Layer 3 of a small transformer language model trained on English Wikipedia (16 layers, counted from 0, width 128).
A neuron adds its activation times its output weights to the MLP's output. To switch it off is to set its activation to zero at one token and run the rest of the model.

Output weights of the MLP neurons that the questions are about. A number n stands for (n - 500) times 0.0004.
n35: 350 483 624 277 437 361 725 684 364 379 361 511 668 612 707 468 532 587 193 537 725 288 488 185 466 628 575 530 466 546 401 487 130 759 600 521 508 644 516 433 435 723 563 496 266 519 425 551 522 783 568 639 743 670 663 680 653 551 374 454 445 687 631 415 396 675 380 442 454 609 391 408 553 455 395 441 552 364 219 460 504 450 380 373 492 424 380 554 413 644 578 463 369 737 704 784 425 360 426 496 559 275 564 471 604 714 347 295 599 428 462 603 375 604 618 406 267 509 445 652 562 327 580 169 466 431 763 412
n47: 248 318 513 438 526 199 339 353 468 479 598 536 476 423 373 529 409 547 784 598 409 421 288 452 367 318 681 876 517 430 547 438 331 509 496 416 543 741 475 374 394 589 596 333 632 452 560 558 572 482 384 519 417 360 445 394 804 565 669 570 370 635 627 685 537 295 364 636 186 211 640 641 555 202 596 491 495 258 479 660 395 209 821 551 411 562 629 530 564 235 449 644 500 496 628 267 583 779 500 470 386 524 504 778 594 687 623 623 786 641 483 611 582 275 433 310 331 555 469 684 472 455 548 490 687 768 355 440
n56: 617 508 418 492 599 591 329 432 528 522 421 562 564 421 408 658 562 466 628 571 781 577 453 224 418 535 153 718 550 508 398 730 356 430 314 376 548 477 309 454 454 468 542 723 604 443 545 211 776 442 529 500 371 633 426 470 342 400 470 400 518 488 442 601 358 598 707 444 515 526 425 600 660 541 511 588 381 720 486 576 581 643 594 262 448 352 440 631 575 230 299 390 575 642 403 280 472 521 658 541 443 394 342 637 440 336 632 679 724 411 424 726 599 336 337 561 533 540 481 600 429 520 666 483 438 441 797 540
n57: 504 500 573 671 600 477 551 329 454 657 319 431 394 575 251 316 527 342 413 410 722 492 500 449 476 500 453 561 327 187 521 504 433 476 508 329 643 568 569 508 456 582 902 559 815 552 508 365 438 460 371 389 538 598 353 484 500 524 523 641 504 409 636 568 496 611 540 793 504 442 87 421 527 609 632 747 467 597 300 580 480 492 296 504 589 568 289 622 312 397 399 659 449 367 419 452 420 433 669 755 642 603 355 436 559 636 544 461 619 702 690 565 464 649 450 487 243 710 622 416 552 488 315 736 227 467 602 328
n130: 678 526 347 398 489 598 593 540 496 511 715 614 447 485 670 521 409 522 369 587 390 533 342 675 713 294 664 373 385 308 591 756 519 433 654 635 428 452 542 555 264 400 552 312 299 551 195 590 428 578 395 618 539 563 350 507 459 452 468 304 345 607 493 477 535 417 618 328 529 438 546 477 418 641 456 419 599 541 656 589 96 464 240 414 539 699 539 428 431 583 310 451 626 355 396 660 484 541 417 482 552 531 675 482 573 533 503 478 534 537 471 583 581 676 653 602 693 326 309 378 544 599 526 484 338 447 605 787
n168: 660 483 454 412 525 519 664 672 483 512 574 216 701 618 488 721 473 280 569 548 353 363 359 658 266 492 549 161 463 380 173 525 578 305 545 400 540 835 516 410 486 350 368 561 575 511 711 361 615 421 395 513 639 578 711 532 608 352 680 607 512 517 535 749 712 192 568 270 346 366 491 582 472 609 743 467 675 463 512 483 368 266 399 708 680 703 708 561 500 351 472 364 424 541 621 425 374 424 411 468 446 435 546 307 358 570 594 629 525 325 508 849 365 547 587 548 500 690 396 665 470 407 351 545 395 273 477 552
n177: 437 357 325 443 484 687 609 404 546 504 523 518 402 726 605 619 317 508 595 551 269 358 442 445 431 782 516 851 641 524 155 685 483 601 388 463 295 597 677 516 447 665 448 555 415 422 310 549 400 504 389 483 534 292 380 476 549 576 613 403 504 388 655 555 450 354 489 382 441 744 666 622 617 594 910 488 483 747 254 765 310 634 578 398 364 432 309 362 488 676 484 593 633 634 484 545 458 511 389 583 421 530 362 656 555 376 419 535 504 200 627 537 572 339 609 633 250 449 398 351 652 426 395 649 533 424 649 348
n188: 820 444 640 403 465 388 711 387 566 735 604 611 312 551 670 375 556 520 769 631 316 627 609 486 420 512 333 300 666 393 462 649 496 544 582 392 472 468 383 260 361 368 401 349 472 431 609 709 529 631 339 568 637 533 550 535 703 381 703 603 732 520 559 433 455 500 489 366 784 731 561 232 400 434 378 280 671 667 340 401 318 527 387 565 343 485 596 392 488 184 450 648 423 564 496 504 425 284 442 407 379 540 619 618 232 528 550 712 326 560 617 452 645 500 603 542 531 517 456 480 649 285 520 539 327 521 309 554
n237: 233 272 569 474 504 320 332 441 323 682 766 531 556 437 398 528 336 475 375 413 383 547 383 314 243 448 500 672 619 165 754 353 628 389 618 530 576 517 609 639 360 512 589 478 453 606 309 509 304 576 115 979 371 695 647 628 773 610 537 589 453 561 460 339 544 333 496 360 392 600 395 509 537 578 449 390 456 564 384 319 593 828 556 397 451 628 371 479 711 644 623 430 500 530 726 560 299 523 483 392 386 640 628 475 629 530 415 644 548 483 596 612 748 440 406 491 410 567 474 657 609 822 398 251 582 600 368 424
n276: 319 675 786 356 496 270 580 465 341 496 581 418 383 377 367 627 552 365 465 473 457 334 414 439 373 767 469 472 300 688 571 436 259 334 543 305 570 366 459 714 685 591 504 384 484 525 404 516 512 594 500 312 270 684 579 386 694 379 546 563 431 346 621 504 485 337 371 482 608 553 544 390 663 603 332 535 512 579 743 381 826 412 660 500 436 778 739 819 327 408 709 612 416 594 532 461 628 525 504 546 449 478 382 504 438 332 553 614 761 575 570 496 593 317 572 446 629 373 611 500 417 657 311 436 472 666 537 323
n282: 417 476 356 540 464 511 477 441 545 701 604 403 539 539 734 409 507 496 488 512 292 683 402 598 476 476 270 404 532 353 487 875 814 305 425 673 338 353 394 394 766 482 583 420 536 346 772 391 720 706 354 483 629 660 592 496 492 607 404 532 913 398 440 697 259 521 514 323 508 553 561 550 450 334 536 610 398 476 344 463 492 391 379 512 262 414 358 702 597 745 369 356 431 556 588 488 437 251 706 574 415 445 385 354 516 417 518 527 399 656 555 524 351 568 546 500 715 654 263 544 580 455 504 474 609 475 414 533
n285: 586 402 421 447 622 454 601 511 604 511 618 547 221 303 712 465 696 540 445 659 478 597 539 463 586 248 730 440 359 608 516 666 643 362 474 485 540 422 465 563 496 521 463 339 321 490 365 658 668 485 391 488 492 455 439 482 429 715 407 110 476 458 458 218 419 460 215 581 518 654 412 558 547 431 574 400 481 657 601 256 355 282 557 500 665 689 410 467 431 571 460 753 450 563 567 653 410 459 355 631 631 626 437 430 700 640 490 612 477 530 698 466 559 362 689 579 468 352 695 485 657 340 299 577 564 403 588 543
n323: 677 380 609 691 439 525 489 689 612 570 450 521 398 651 588 551 616 704 387 317 436 531 365 336 496 644 666 744 335 653 610 297 432 643 542 360 309 654 237 553 327 504 707 690 512 613 553 547 587 251 326 721 464 306 533 481 573 435 481 339 500 283 586 561 344 749 300 595 443 762 713 763 559 284 668 591 385 569 489 452 535 388 348 608 441 496 238 410 369 353 448 597 533 377 612 408 504 362 575 275 479 546 400 527 429 496 622 414 617 515 451 543 466 591 592 634 452 331 473 431 327 500 381 721 481 465 482 532
n331: 808 456 377 464 637 459 557 616 271 204 581 337 539 330 716 680 667 573 596 500 748 433 392 532 532 397 404 524 516 386 554 528 308 472 236 623 490 315 526 730 401 467 586 645 374 406 627 488 593 520 686 513 553 423 496 542 413 520 515 488 412 735 633 347 697 362 518 525 469 192 496 463 458 565 621 375 779 622 570 422 669 673 516 428 591 507 488 312 508 412 759 509 374 228 421 480 389 435 316 604 234 615 614 570 604 410 550 626 352 291 454 608 368 631 651 425 557 623 397 476 489 750 378 504 277 596 322 545
n377: 592 397 756 800 624 465 634 263 375 386 470 317 561 301 482 394 513 554 337 356 304 426 693 383 528 495 595 318 491 546 662 411 471 324 135 495 594 242 865 427 530 415 698 101 621 538 640 612 552 417 343 696 215 530 615 491 528 335 335 611 325 391 405 811 408 431 546 614 495 433 277 754 674 729 495 706 301 338 487 692 551 640 341 366 478 665 456 572 316 490 612 657 482 694 699 380 621 466 730 658 628 445 505 559 256 537 571 222 453 560 382 874 783 347 363 696 491 423 360 495 576 580 634 350 505 500 500 182
n378: 451 636 572 440 484 637 374 531 549 624 574 568 326 601 469 391 455 388 454 500 655 551 504 303 572 644 361 584 331 433 542 488 557 559 364 297 384 287 477 418 673 266 295 446 409 693 461 500 577 472 414 391 521 622 731 565 571 359 336 484 423 455 489 359 586 462 748 241 291 822 771 623 420 504 347 430 699 460 522 496 764 715 724 485 405 600 599 573 389 525 527 517 412 472 567 382 450 703 666 458 559 439 516 527 373 567 554 565 480 393 461 548 566 747 519 738 595 278 456 382 272 468 765 444 204 315 296 718

Each question names a token from some text and the token that comes next. It shows the activations a of the neurons there, in the order above. A number n stands for (n - 500) times 0.006.

Then comes g, the gradient of the next token's log-probability with respect to the MLP's output, scaled to length 1. A neuron's effect is roughly proportional to its activation times (output weights . g). A number n stands for (n - 500) times 0.00073.

"\"", then " comp"
a: 480 494 495 484 560 545 973 519 484 485 477 479 483 560 483 472
g: 493 603 455 320 500 553 400 482 796 442 547 454 416 435 503 508 433 484 628 654 556 396 543 415 373 500 580 411 422 505 567 539 579 586 496 497 522 273 384 312 468 729 419 308 288 475 555 626 608 562 412 564 486 744 419 678 611 602 727 298 387 173 673 289 418 438 626 550 332 495 661 330 445 509 449 495 511 499 518 475 567 655 445 624 468 432 514 516 459 490 506 400 474 360 518 608 606 419 423 730 451 596 494 482 572 570 621 527 456 665 615 760 472 658 408 543 216 526 402 438 323 551 395 641 266 441 921 365
Switching off which neuron hurts the next token most? n177

"the", then "med"
a: 486 487 476 472 744 541 476 472 487 493 480 503 482 479 505 641
g: 541 570 605 707 447 255 554 559 503 515 396 408 346 412 663 518 563 358 368 384 484 711 484 368 551 151 626 566 596 666 459 576 815 690 611 442 316 508 341 679 507 532 422 494 374 744 484 523 524 541 410 392 448 434 458 138 674 577 208 420 456 568 424 754 392 678 644 390 387 427 581 461 602 538 303 696 498 637 541 509 500 255 564 357 505 547 530 436 551 443 555 441 662 523 413 387 455 636 508 392 562 473 436 492 654 542 450 579 758 484 291 506 393 465 610 693 474 445 531 454 472 464 339 460 522 642 497 552
Switching off which neuron hurts the next token most? n130

" money", then "-"
a: 475 481 472 479 478 556 478 719 497 599 498 472 473 474 485 473
g: 357 372 606 425 392 597 525 353 297 561 464 506 483 557 641 553 526 514 427 613 524 454 586 636 498 564 431 380 581 549 426 524 567 629 724 687 437 438 411 435 386 315 535 520 454 279 515 396 469 713 511 454 525 675 447 465 581 673 278 567 560 501 272 376 559 548 243 481 385 529 498 342 347 566 402 482 437 513 224 545 682 521 518 681 393 355 595 445 696 582 752 357 358 413 757 607 494 262 408 488 506 724 709 474 391 491 499 380 456 824 648 333 699 498 679 473 354 477 723 380 575 589 356 638 485 486 423 546
Switching off which neuron hurts the next token most? n188

" \"", then "B"
a: 478 493 495 472 479 477 755 474 480 574 478 474 491 493 481 473
g: 242 269 748 428 448 480 500 591 332 553 387 501 534 574 681 548 541 553 533 674 451 665 671 344 475 533 519 612 381 408 469 555 574 408 376 477 494 548 677 636 436 401 873 536 477 529 731 477 464 471 522 526 629 431 533 183 367 407 275 568 518 545 424 405 609 328 499 582 409 462 515 447 518 661 445 602 584 448 686 482 538 469 615 473 555 630 544 453 429 476 609 603 536 450 473 716 305 619 473 511 539 385 621 452 311 370 227 470 497 314 578 403 575 358 719 513 512 823 437 168 506 397 588 444 669 524 308 417
Switching off which neuron hurts the next token most? n177

" under", then " \""
a: 475 488 499 484 472 507 518 516 475 682 472 481 476 482 476 486
g: 603 494 658 521 515 792 698 463 666 436 580 432 461 571 546 522 499 402 497 550 446 359 362 390 590 273 430 712 497 901 618 417 305 347 364 429 461 589 537 691 408 523 445 367 541 434 504 356 573 481 369 579 646 588 654 492 752 490 569 409 325 472 479 427 412 345 562 394 514 281 369 505 478 300 530 628 466 431 589 537 511 518 312 477 477 475 581 336 642 389 466 575 473 503 464 377 621 141 619 637 690 532 497 588 514 523 555 240 794 602 418 560 425 597 601 667 671 508 616 233 533 397 384 431 521 574 434 459
Switching off which neuron hurts the next token most? n276

" cu", then "st"
a: 489 633 482 481 495 476 480 476 472 493 486 484 472 472 492 478
g: 683 379 369 616 665 471 425 196 525 555 516 580 300 570 448 490 482 669 504 421 513 430 246 519 376 640 709 575 307 364 605 551 148 410 556 525 348 413 432 509 577 493 425 527 539 403 556 473 494 397 503 656 509 259 716 696 516 335 681 250 627 577 676 456 551 491 451 520 413 522 389 674 470 352 757 429 317 448 445 347 561 416 559 634 547 425 482 602 758 466 440 501 390 467 365 594 666 730 570 554 481 502 401 393 414 700 537 548 673 380 609 499 685 492 431 499 658 545 567 468 430 532 502 353 606 426 709 281
Switching off which neuron hurts the next token most? n47

" In", then "Pro"
a: 492 472 494 487 472 476 542 480 475 542 480 475 474 477 487 472
g: 745 548 383 393 488 596 348 450 646 613 539 494 471 505 423 655 463 472 704 727 552 453 255 281 466 834 549 443 420 443 587 461 604 497 552 669 382 280 627 447 489 474 451 475 475 364 612 690 467 368 583 455 499 784 441 708 734 492 730 515 353 508 386 230 308 455 536 424 523 584 531 430 363 429 577 738 377 592 423 691 494 523 453 561 457 549 440 315 666 440 603 411 365 308 370 685 605 277 423 505 271 619 382 540 486 607 324 393 415 430 356 519 503 477 449 588 327 481 459 649 595 522 469 588 577 568 663 567
Switching off which neuron hurts the next token most? n177

" ID", then " card"
a: 494 626 486 668 580 489 472 530 494 473 476 480 485 473 487 473
g: 221 438 481 575 550 372 766 437 294 715 383 523 594 394 544 464 600 508 661 390 495 480 527 336 585 470 571 472 192 294 320 533 501 428 563 429 391 533 608 464 642 400 595 297 426 438 461 445 591 266 225 515 473 409 510 452 672 490 297 694 847 545 529 709 583 468 544 644 635 423 489 596 369 538 481 487 610 581 594 521 349 578 411 506 422 436 682 366 376 423 413 663 601 498 443 699 353 618 424 402 524 585 499 682 530 494 506 591 307 559 690 577 652 594 547 564 719 421 508 592 639 410 483 472 424 496 165 512
Switching off which neuron hurts the next token most? n57

"r", then "ry"
a: 480 473 540 479 472 472 472 479 486 482 472 476 472 594 490 476
g: 638 555 383 421 460 286 296 290 826 641 464 540 334 545 508 503 421 572 464 551 389 436 454 518 265 712 692 450 463 454 619 512 537 634 635 207 610 531 475 502 426 615 546 403 477 512 353 670 577 644 416 736 400 538 630 645 492 464 746 432 563 274 552 507 583 567 559 486 145 583 304 555 510 417 464 489 589 501 489 472 624 626 517 398 472 473 431 456 505 548 402 511 30 546 435 451 646 489 397 370 612 499 336 415 622 677 596 474 563 337 615 681 270 488 384 582 471 438 489 632 577 569 476 483 476 668 555 568
Which neuron, switched off, raises the next token's probability most? n331

"800", then " train"
a: 478 488 485 486 477 491 496 490 482 599 478 472 498 481 472 474
g: 574 552 635 600 506 416 320 424 482 624 545 497 262 470 545 302 280 228 526 452 469 353 768 477 589 522 520 564 540 744 670 222 538 456 662 407 422 241 471 503 571 619 361 389 499 603 495 444 671 457 477 274 465 673 397 363 559 330 599 576 573 581 553 496 784 590 310 531 384 446 647 280 361 620 589 658 440 389 478 523 672 290 554 427 297 428 514 606 591 533 683 518 411 390 629 449 389 512 718 633 486 405 630 359 525 598 599 504 558 441 577 581 632 543 421 698 594 643 438 519 327 391 483 620 327 369 600 455
Which neuron, switched off, raises the next token's probability most? n378

" impl", then "ores"
a: 500 478 627 478 472 493 497 491 801 480 529 473 496 484 519 495
g: 484 284 437 430 536 621 539 675 497 512 635 430 685 372 480 609 477 476 679 559 630 647 397 585 248 495 437 487 445 289 340 298 493 645 420 405 563 783 485 471 458 563 356 615 532 532 281 659 508 431 504 473 359 541 357 720 341 640 452 785 479 528 598 581 522 422 782 359 543 591 514 367 585 429 387 485 550 535 723 265 474 662 308 311 372 686 422 285 544 585 626 415 354 639 277 566 498 541 455 547 627 717 606 336 228 639 446 536 461 563 514 336 459 355 518 340 594 470 577 504 531 653 502 476 493 481 582 557
Switching off which neuron hurts the next token most? n237

"oma", then "n"
a: 474 496 534 641 559 475 472 533 657 487 482 689 477 477 473 473
g: 534 498 578 582 508 452 511 437 610 455 462 251 335 613 368 241 526 680 446 746 346 313 623 620 588 367 657 590 391 369 343 359 621 496 707 460 362 342 490 455 510 229 414 632 288 640 567 552 505 733 655 615 508 607 438 461 565 659 548 516 310 533 489 483 460 442 265 476 523 708 519 537 394 442 527 637 447 375 488 425 272 308 763 343 451 538 428 607 402 534 475 439 498 467 594 368 544 427 800 512 620 480 715 605 491 588 596 423 789 447 500 693 407 585 457 604 504 540 615 409 526 367 403 382 455 563 679 335
Switching off which neuron hurts the next token most? n285

" only", then " chart"
a: 485 472 489 481 473 773 626 472 509 478 472 474 474 488 472 475
g: 366 528 554 409 580 381 431 410 307 568 440 482 605 407 595 572 485 690 572 528 506 381 489 279 542 518 513 555 369 512 587 451 477 613 402 415 496 447 705 531 573 576 693 618 389 462 656 672 554 273 732 549 618 652 459 528 376 277 454 406 488 644 422 760 530 228 662 464 427 444 442 615 638 590 349 515 454 470 490 452 537 341 271 252 575 634 586 492 674 289 282 699 653 405 467 561 153 633 540 450 632 348 465 595 619 345 421 446 466 502 534 724 420 371 531 449 629 819 568 401 654 384 474 525 590 394 458 440
Switching off which neuron hurts the next token most? n168

" from", then " 17"
a: 472 511 494 477 488 477 477 473 482 666 472 500 477 480 497 498
g: 558 407 505 577 446 335 515 534 570 496 613 509 513 644 460 515 659 471 623 655 660 433 575 706 494 709 523 592 529 516 393 672 661 286 428 408 368 502 522 610 297 391 567 431 493 329 428 516 364 471 599 469 356 195 482 733 496 439 622 427 285 403 493 448 301 491 505 171 603 526 678 671 396 474 283 554 575 523 523 578 448 515 568 697 482 567 408 400 506 536 468 523 474 375 649 570 315 374 595 616 606 426 387 480 637 618 895 275 478 513 333 523 497 547 267 313 548 552 361 474 651 554 575 470 409 639 769 343
Which neuron, switched off, raises the next token's probability most? n276

" with", then " Tra"
a: 477 474 488 472 477 483 495 472 473 625 478 483 475 479 489 508
g: 524 315 460 331 381 615 547 445 688 323 746 587 421 551 543 586 163 573 483 436 391 455 432 414 526 463 671 432 584 616 803 390 542 537 561 424 602 372 261 662 265 702 787 442 409 623 578 383 411 484 524 262 539 637 560 652 510 604 761 572 391 484 396 325 454 623 571 513 436 456 492 350 522 376 433 469 375 514 576 597 602 530 494 436 581 526 736 493 689 383 644 327 314 461 412 409 610 406 400 677 478 324 353 517 398 609 579 367 471 583 468 720 537 522 432 698 447 730 562 436 399 460 467 472 339 570 585 437
Switching off which neuron hurts the next token most? n276

"ish", then " Studios"
a: 710 536 480 479 472 614 478 777 491 472 501 480 485 494 490 473
g: 366 433 411 494 455 574 510 530 212 458 424 599 612 444 456 410 552 773 500 490 506 550 453 296 512 529 379 445 474 555 362 650 588 393 524 479 440 582 709 517 453 422 591 455 452 274 400 515 491 582 766 554 528 565 325 137 522 344 268 548 478 420 681 642 310 610 703 685 647 558 452 508 620 461 520 534 765 401 211 482 424 551 467 561 667 657 490 361 449 475 674 400 506 491 701 626 319 429 409 425 611 367 600 499 446 517 638 662 466 460 637 370 511 389 835 534 511 673 565 530 414 532 478 656 321 376 496 299
Switching off which neuron hurts the next token most? n35

" \"", then "I"
a: 480 494 495 472 476 474 773 475 480 564 486 473 492 495 478 490
g: 598 453 704 513 599 462 378 543 492 521 420 617 265 661 536 645 382 565 535 493 321 511 602 315 611 444 607 465 287 672 561 413 618 408 343 415 614 435 750 620 523 503 761 651 383 447 576 372 474 458 651 669 454 334 508 549 523 413 480 755 423 342 635 490 670 462 431 481 561 449 446 506 438 590 400 531 589 531 403 338 284 717 458 635 516 792 556 465 420 393 308 570 455 344 382 496 641 460 306 792 589 231 459 516 390 480 630 328 485 562 413 418 385 588 349 491 649 699 551 393 543 444 526 293 577 701 342 384
Which neuron, switched off, raises the next token's probability most? n177

"yr", then "ically"
a: 472 484 869 473 472 493 473 481 472 478 497 506 476 556 473 472
g: 567 505 424 450 527 358 510 321 479 474 595 253 184 475 466 561 599 540 465 704 378 568 437 233 605 560 532 500 493 469 516 498 556 513 414 773 536 326 473 564 567 337 584 637 332 572 515 303 596 433 522 442 608 661 352 556 387 685 622 629 532 763 563 635 519 591 265 684 591 642 518 553 595 489 512 384 656 591 634 716 368 422 316 442 302 469 475 693 475 377 595 324 574 405 237 304 748 410 510 350 453 562 551 540 431 554 538 503 454 497 531 512 497 491 244 510 528 367 676 665 257 471 390 446 523 749 568 517
Switching off which neuron hurts the next token most? n56

",", then " and"
a: 614 473 472 486 472 531 484 479 492 477 476 486 606 474 487 484
g: 507 629 497 508 519 304 303 495 351 433 455 531 311 651 542 341 744 471 445 537 696 714 372 351 592 446 510 290 524 326 474 423 563 673 397 427 427 595 465 564 713 632 346 609 637 538 470 653 532 441 487 482 485 650 360 713 495 577 430 310 459 489 566 480 468 450 600 618 487 426 359 781 669 505 540 470 497 619 181 563 470 560 429 527 560 580 508 421 386 446 406 338 678 487 323 436 431 385 582 223 580 321 510 584 469 513 599 640 402 330 503 575 247 589 612 672 341 413 309 632 709 537 570 476 518 530 609 839
Switching off which neuron hurts the next token most? n35

"\n", then "The"
a: 482 473 497 483 517 475 750 476 474 473 475 475 514 487 472 500
g: 614 769 444 369 588 472 548 479 630 369 344 420 491 499 445 549 371 421 444 625 242 453 594 384 552 451 701 666 629 445 479 367 512 508 350 795 574 375 312 507 643 619 585 476 307 233 629 273 485 607 516 424 510 692 541 637 511 591 566 393 487 610 658 408 561 445 449 316 498 592 396 571 680 384 462 364 585 492 516 628 416 627 465 642 424 530 389 612 552 590 338 295 480 522 756 417 714 452 413 428 300 575 470 386 570 534 334 452 677 630 504 772 388 456 326 345 293 398 600 540 488 580 405 617 587 498 742 346
Switching off which neuron hurts the next token most? n177

" police", then " found"
a: 477 579 510 517 484 478 475 661 486 472 474 472 472 486 484 501
g: 280 534 563 515 558 449 509 548 414 359 260 675 465 645 350 505 565 753 516 384 509 479 495 586 344 429 441 645 511 567 346 430 566 183 626 428 461 595 396 571 515 438 623 276 655 379 591 509 554 475 551 724 503 455 576 370 225 612 481 561 529 574 538 536 393 533 495 546 676 188 722 543 334 446 490 511 352 711 386 390 564 374 558 452 601 377 598 547 299 498 765 456 570 316 560 678 367 454 513 543 398 521 466 521 317 744 508 356 496 547 537 270 557 576 683 399 426 573 601 624 541 657 530 530 602 773 272 458
Switching off which neuron hurts the next token most? n47

" with", then " other"
a: 481 474 490 472 474 486 487 472 478 769 487 483 472 487 480 551
g: 399 432 523 328 530 518 439 485 534 475 314 579 525 179 474 327 384 598 457 658 355 565 549 744 525 683 523 564 689 602 785 480 355 529 625 644 505 424 585 544 513 472 271 538 323 430 523 324 443 483 340 586 421 449 686 488 515 475 515 285 504 600 509 573 534 574 630 295 391 449 386 632 375 438 493 325 316 518 426 359 424 628 556 647 583 506 609 455 281 567 645 514 480 613 534 605 700 465 537 187 530 702 392 435 529 611 460 559 619 646 464 708 705 457 588 323 425 258 651 339 614 689 430 488 403 379 725 495
Switching off which neuron hurts the next token most? n276

"med", then " recording"
a: 482 474 484 473 540 481 486 475 496 488 581 478 498 488 500 472
g: 327 320 494 689 405 434 271 596 566 749 570 616 564 701 581 437 536 601 523 392 361 379 505 544 452 347 316 440 263 392 704 599 472 631 323 316 592 422 525 523 636 594 288 464 552 473 528 546 404 462 421 639 625 787 308 325 485 279 390 465 646 438 519 793 377 593 407 496 425 577 563 653 492 733 276 451 576 653 329 552 534 570 433 578 625 546 488 618 464 604 329 429 496 357 247 455 557 555 623 550 349 576 599 575 569 520 602 463 758 419 529 611 515 530 553 654 432 556 531 323 646 260 444 498 360 444 460 465
Switching off which neuron hurts the next token most? n282

" 2003", then " the"
a: 473 485 493 480 490 568 493 472 483 475 474 472 625 473 498 491
g: 712 431 290 533 655 479 527 698 494 705 452 691 621 245 388 602 534 481 657 556 364 371 705 546 596 403 550 699 496 548 627 485 451 523 655 514 646 568 290 264 447 448 589 484 360 416 536 469 592 525 325 540 597 555 469 502 500 673 452 251 532 530 511 546 496 425 339 431 478 575 584 487 624 545 599 542 269 434 477 831 378 411 546 571 297 417 292 646 375 401 507 523 665 477 806 341 557 461 345 417 290 520 290 303 497 313 354 439 571 661 630 469 585 439 634 462 476 303 620 485 643 586 630 513 339 555 501 428
Switching off which neuron hurts the next token most? n323

"ec", then "ut"
a: 475 556 472 472 472 473 529 504 492 473 531 535 472 529 485 480
g: 443 426 537 644 565 488 702 555 476 412 705 641 361 563 530 679 474 720 392 356 483 325 661 502 366 386 651 710 646 382 421 402 720 729 493 547 516 382 431 445 604 356 462 740 578 514 565 364 572 479 431 395 562 552 521 214 504 392 581 689 571 332 478 561 392 501 307 250 618 590 209 637 293 630 684 455 508 618 737 514 595 400 533 547 453 496 493 492 669 401 571 355 479 544 580 486 594 677 577 198 443 409 546 475 349 610 370 427 674 387 566 544 552 421 410 471 286 573 250 444 518 504 458 377 459 602 527 381
Switching off which neuron hurts the next token most? n130

" number", then " one"
a: 472 535 496 519 472 480 560 492 489 489 570 499 518 502 488 475
g: 395 198 706 544 533 455 389 639 444 591 508 573 640 462 592 655 542 590 559 295 334 646 413 405 411 347 496 673 378 212 639 414 341 356 455 438 460 375 591 510 382 333 317 625 294 708 488 535 658 605 421 699 492 473 442 528 354 442 292 613 458 561 493 702 714 489 280 658 358 317 516 585 640 690 441 624 471 407 385 411 504 341 445 401 645 461 587 561 396 580 570 673 601 494 445 345 567 507 596 520 555 730 654 317 468 482 401 534 594 666 678 612 497 519 453 594 633 369 679 394 341 634 529 581 536 393 332 482
Which neuron, switched off, raises the next token's probability most? n177

"tar", then "ev"
a: 472 486 491 489 601 479 476 475 495 476 589 479 495 475 475 486
g: 547 348 381 377 445 467 566 450 655 544 456 449 517 625 601 605 651 260 458 403 469 369 426 787 539 557 471 541 616 595 746 426 394 562 540 470 387 682 270 307 587 581 344 453 507 621 480 619 509 624 227 487 428 575 602 843 478 433 570 359 497 593 523 326 355 445 524 267 446 495 354 406 552 407 431 334 408 372 608 454 508 618 391 627 363 367 372 492 577 342 345 623 264 622 758 531 654 466 713 702 579 761 433 403 660 726 440 455 595 437 553 717 510 493 379 485 596 455 548 379 454 411 416 619 473 479 604 517
Switching off which neuron hurts the next token most? n282

" che", then "er"
a: 495 472 570 473 473 475 473 472 487 479 557 579 486 473 493 472
g: 409 487 588 619 608 460 419 403 524 605 797 658 354 647 528 477 491 272 557 230 441 556 505 671 384 510 409 488 479 550 684 501 277 603 587 435 635 451 497 461 565 418 390 539 617 571 326 390 276 478 586 515 417 688 724 261 463 608 445 613 622 459 620 651 550 205 548 571 443 675 559 354 486 482 604 542 471 342 713 559 334 659 411 558 469 555 504 441 580 538 484 394 414 393 426 438 412 134 506 433 385 476 473 507 483 365 464 810 379 437 411 735 577 684 482 598 547 675 661 439 592 546 297 446 471 609 501 268
Which neuron, switched off, raises the next token's probability most? n285

" Dutch", then " police"
a: 533 509 476 481 484 484 482 500 474 496 594 543 472 484 475 495
g: 670 534 420 780 368 655 623 381 609 419 707 435 335 388 164 431 521 669 554 444 545 441 506 394 591 445 652 502 403 687 489 337 440 379 620 429 500 613 464 458 491 555 495 445 416 563 288 693 529 623 489 554 442 280 363 473 375 681 387 665 463 358 533 392 741 520 642 406 536 639 533 556 556 587 556 480 348 374 391 392 401 419 687 447 376 599 528 313 493 452 604 555 661 467 457 314 676 540 554 552 452 490 743 575 440 474 622 723 596 564 605 466 624 556 293 805 624 442 410 231 498 378 294 465 423 561 426 315
Which neuron, switched off, raises the next token's probability most? n282

"I", then " Won"
a: 480 478 472 517 507 647 491 475 486 476 551 475 474 478 490 472
g: 538 352 453 593 374 482 347 686 501 729 546 496 484 636 573 278 295 450 434 746 304 381 637 486 660 545 625 657 392 496 656 411 569 524 305 506 628 763 553 416 526 738 801 326 456 538 314 582 478 626 554 369 385 547 407 569 506 485 552 385 544 568 165 466 515 311 471 520 395 607 529 589 424 474 437 271 474 603 727 255 461 659 345 643 361 454 599 434 546 288 545 637 435 446 373 647 427 650 505 470 535 590 447 540 551 650 627 430 512 472 562 501 534 461 583 562 495 594 382 282 488 259 347 669 400 598 543 465
Which neuron, switched off, raises the next token's probability most? n168

" and", then " money"
a: 526 476 487 486 472 546 472 489 475 483 489 492 497 474 478 472
g: 584 591 542 526 515 595 644 342 705 492 570 261 541 497 604 413 284 540 515 532 668 463 154 489 546 589 560 498 468 355 657 638 372 635 321 719 513 510 281 499 675 500 380 654 388 507 369 510 446 497 514 343 523 443 492 601 604 486 639 425 547 361 419 424 317 694 582 308 621 623 556 549 431 597 358 631 488 529 435 560 311 655 659 231 535 562 413 456 542 556 515 336 474 480 225 355 636 533 627 584 536 392 501 646 610 438 414 336 596 692 527 626 355 669 266 704 450 454 436 498 324 519 351 561 277 716 629 538
Which neuron, switched off, raises the next token's probability most? n168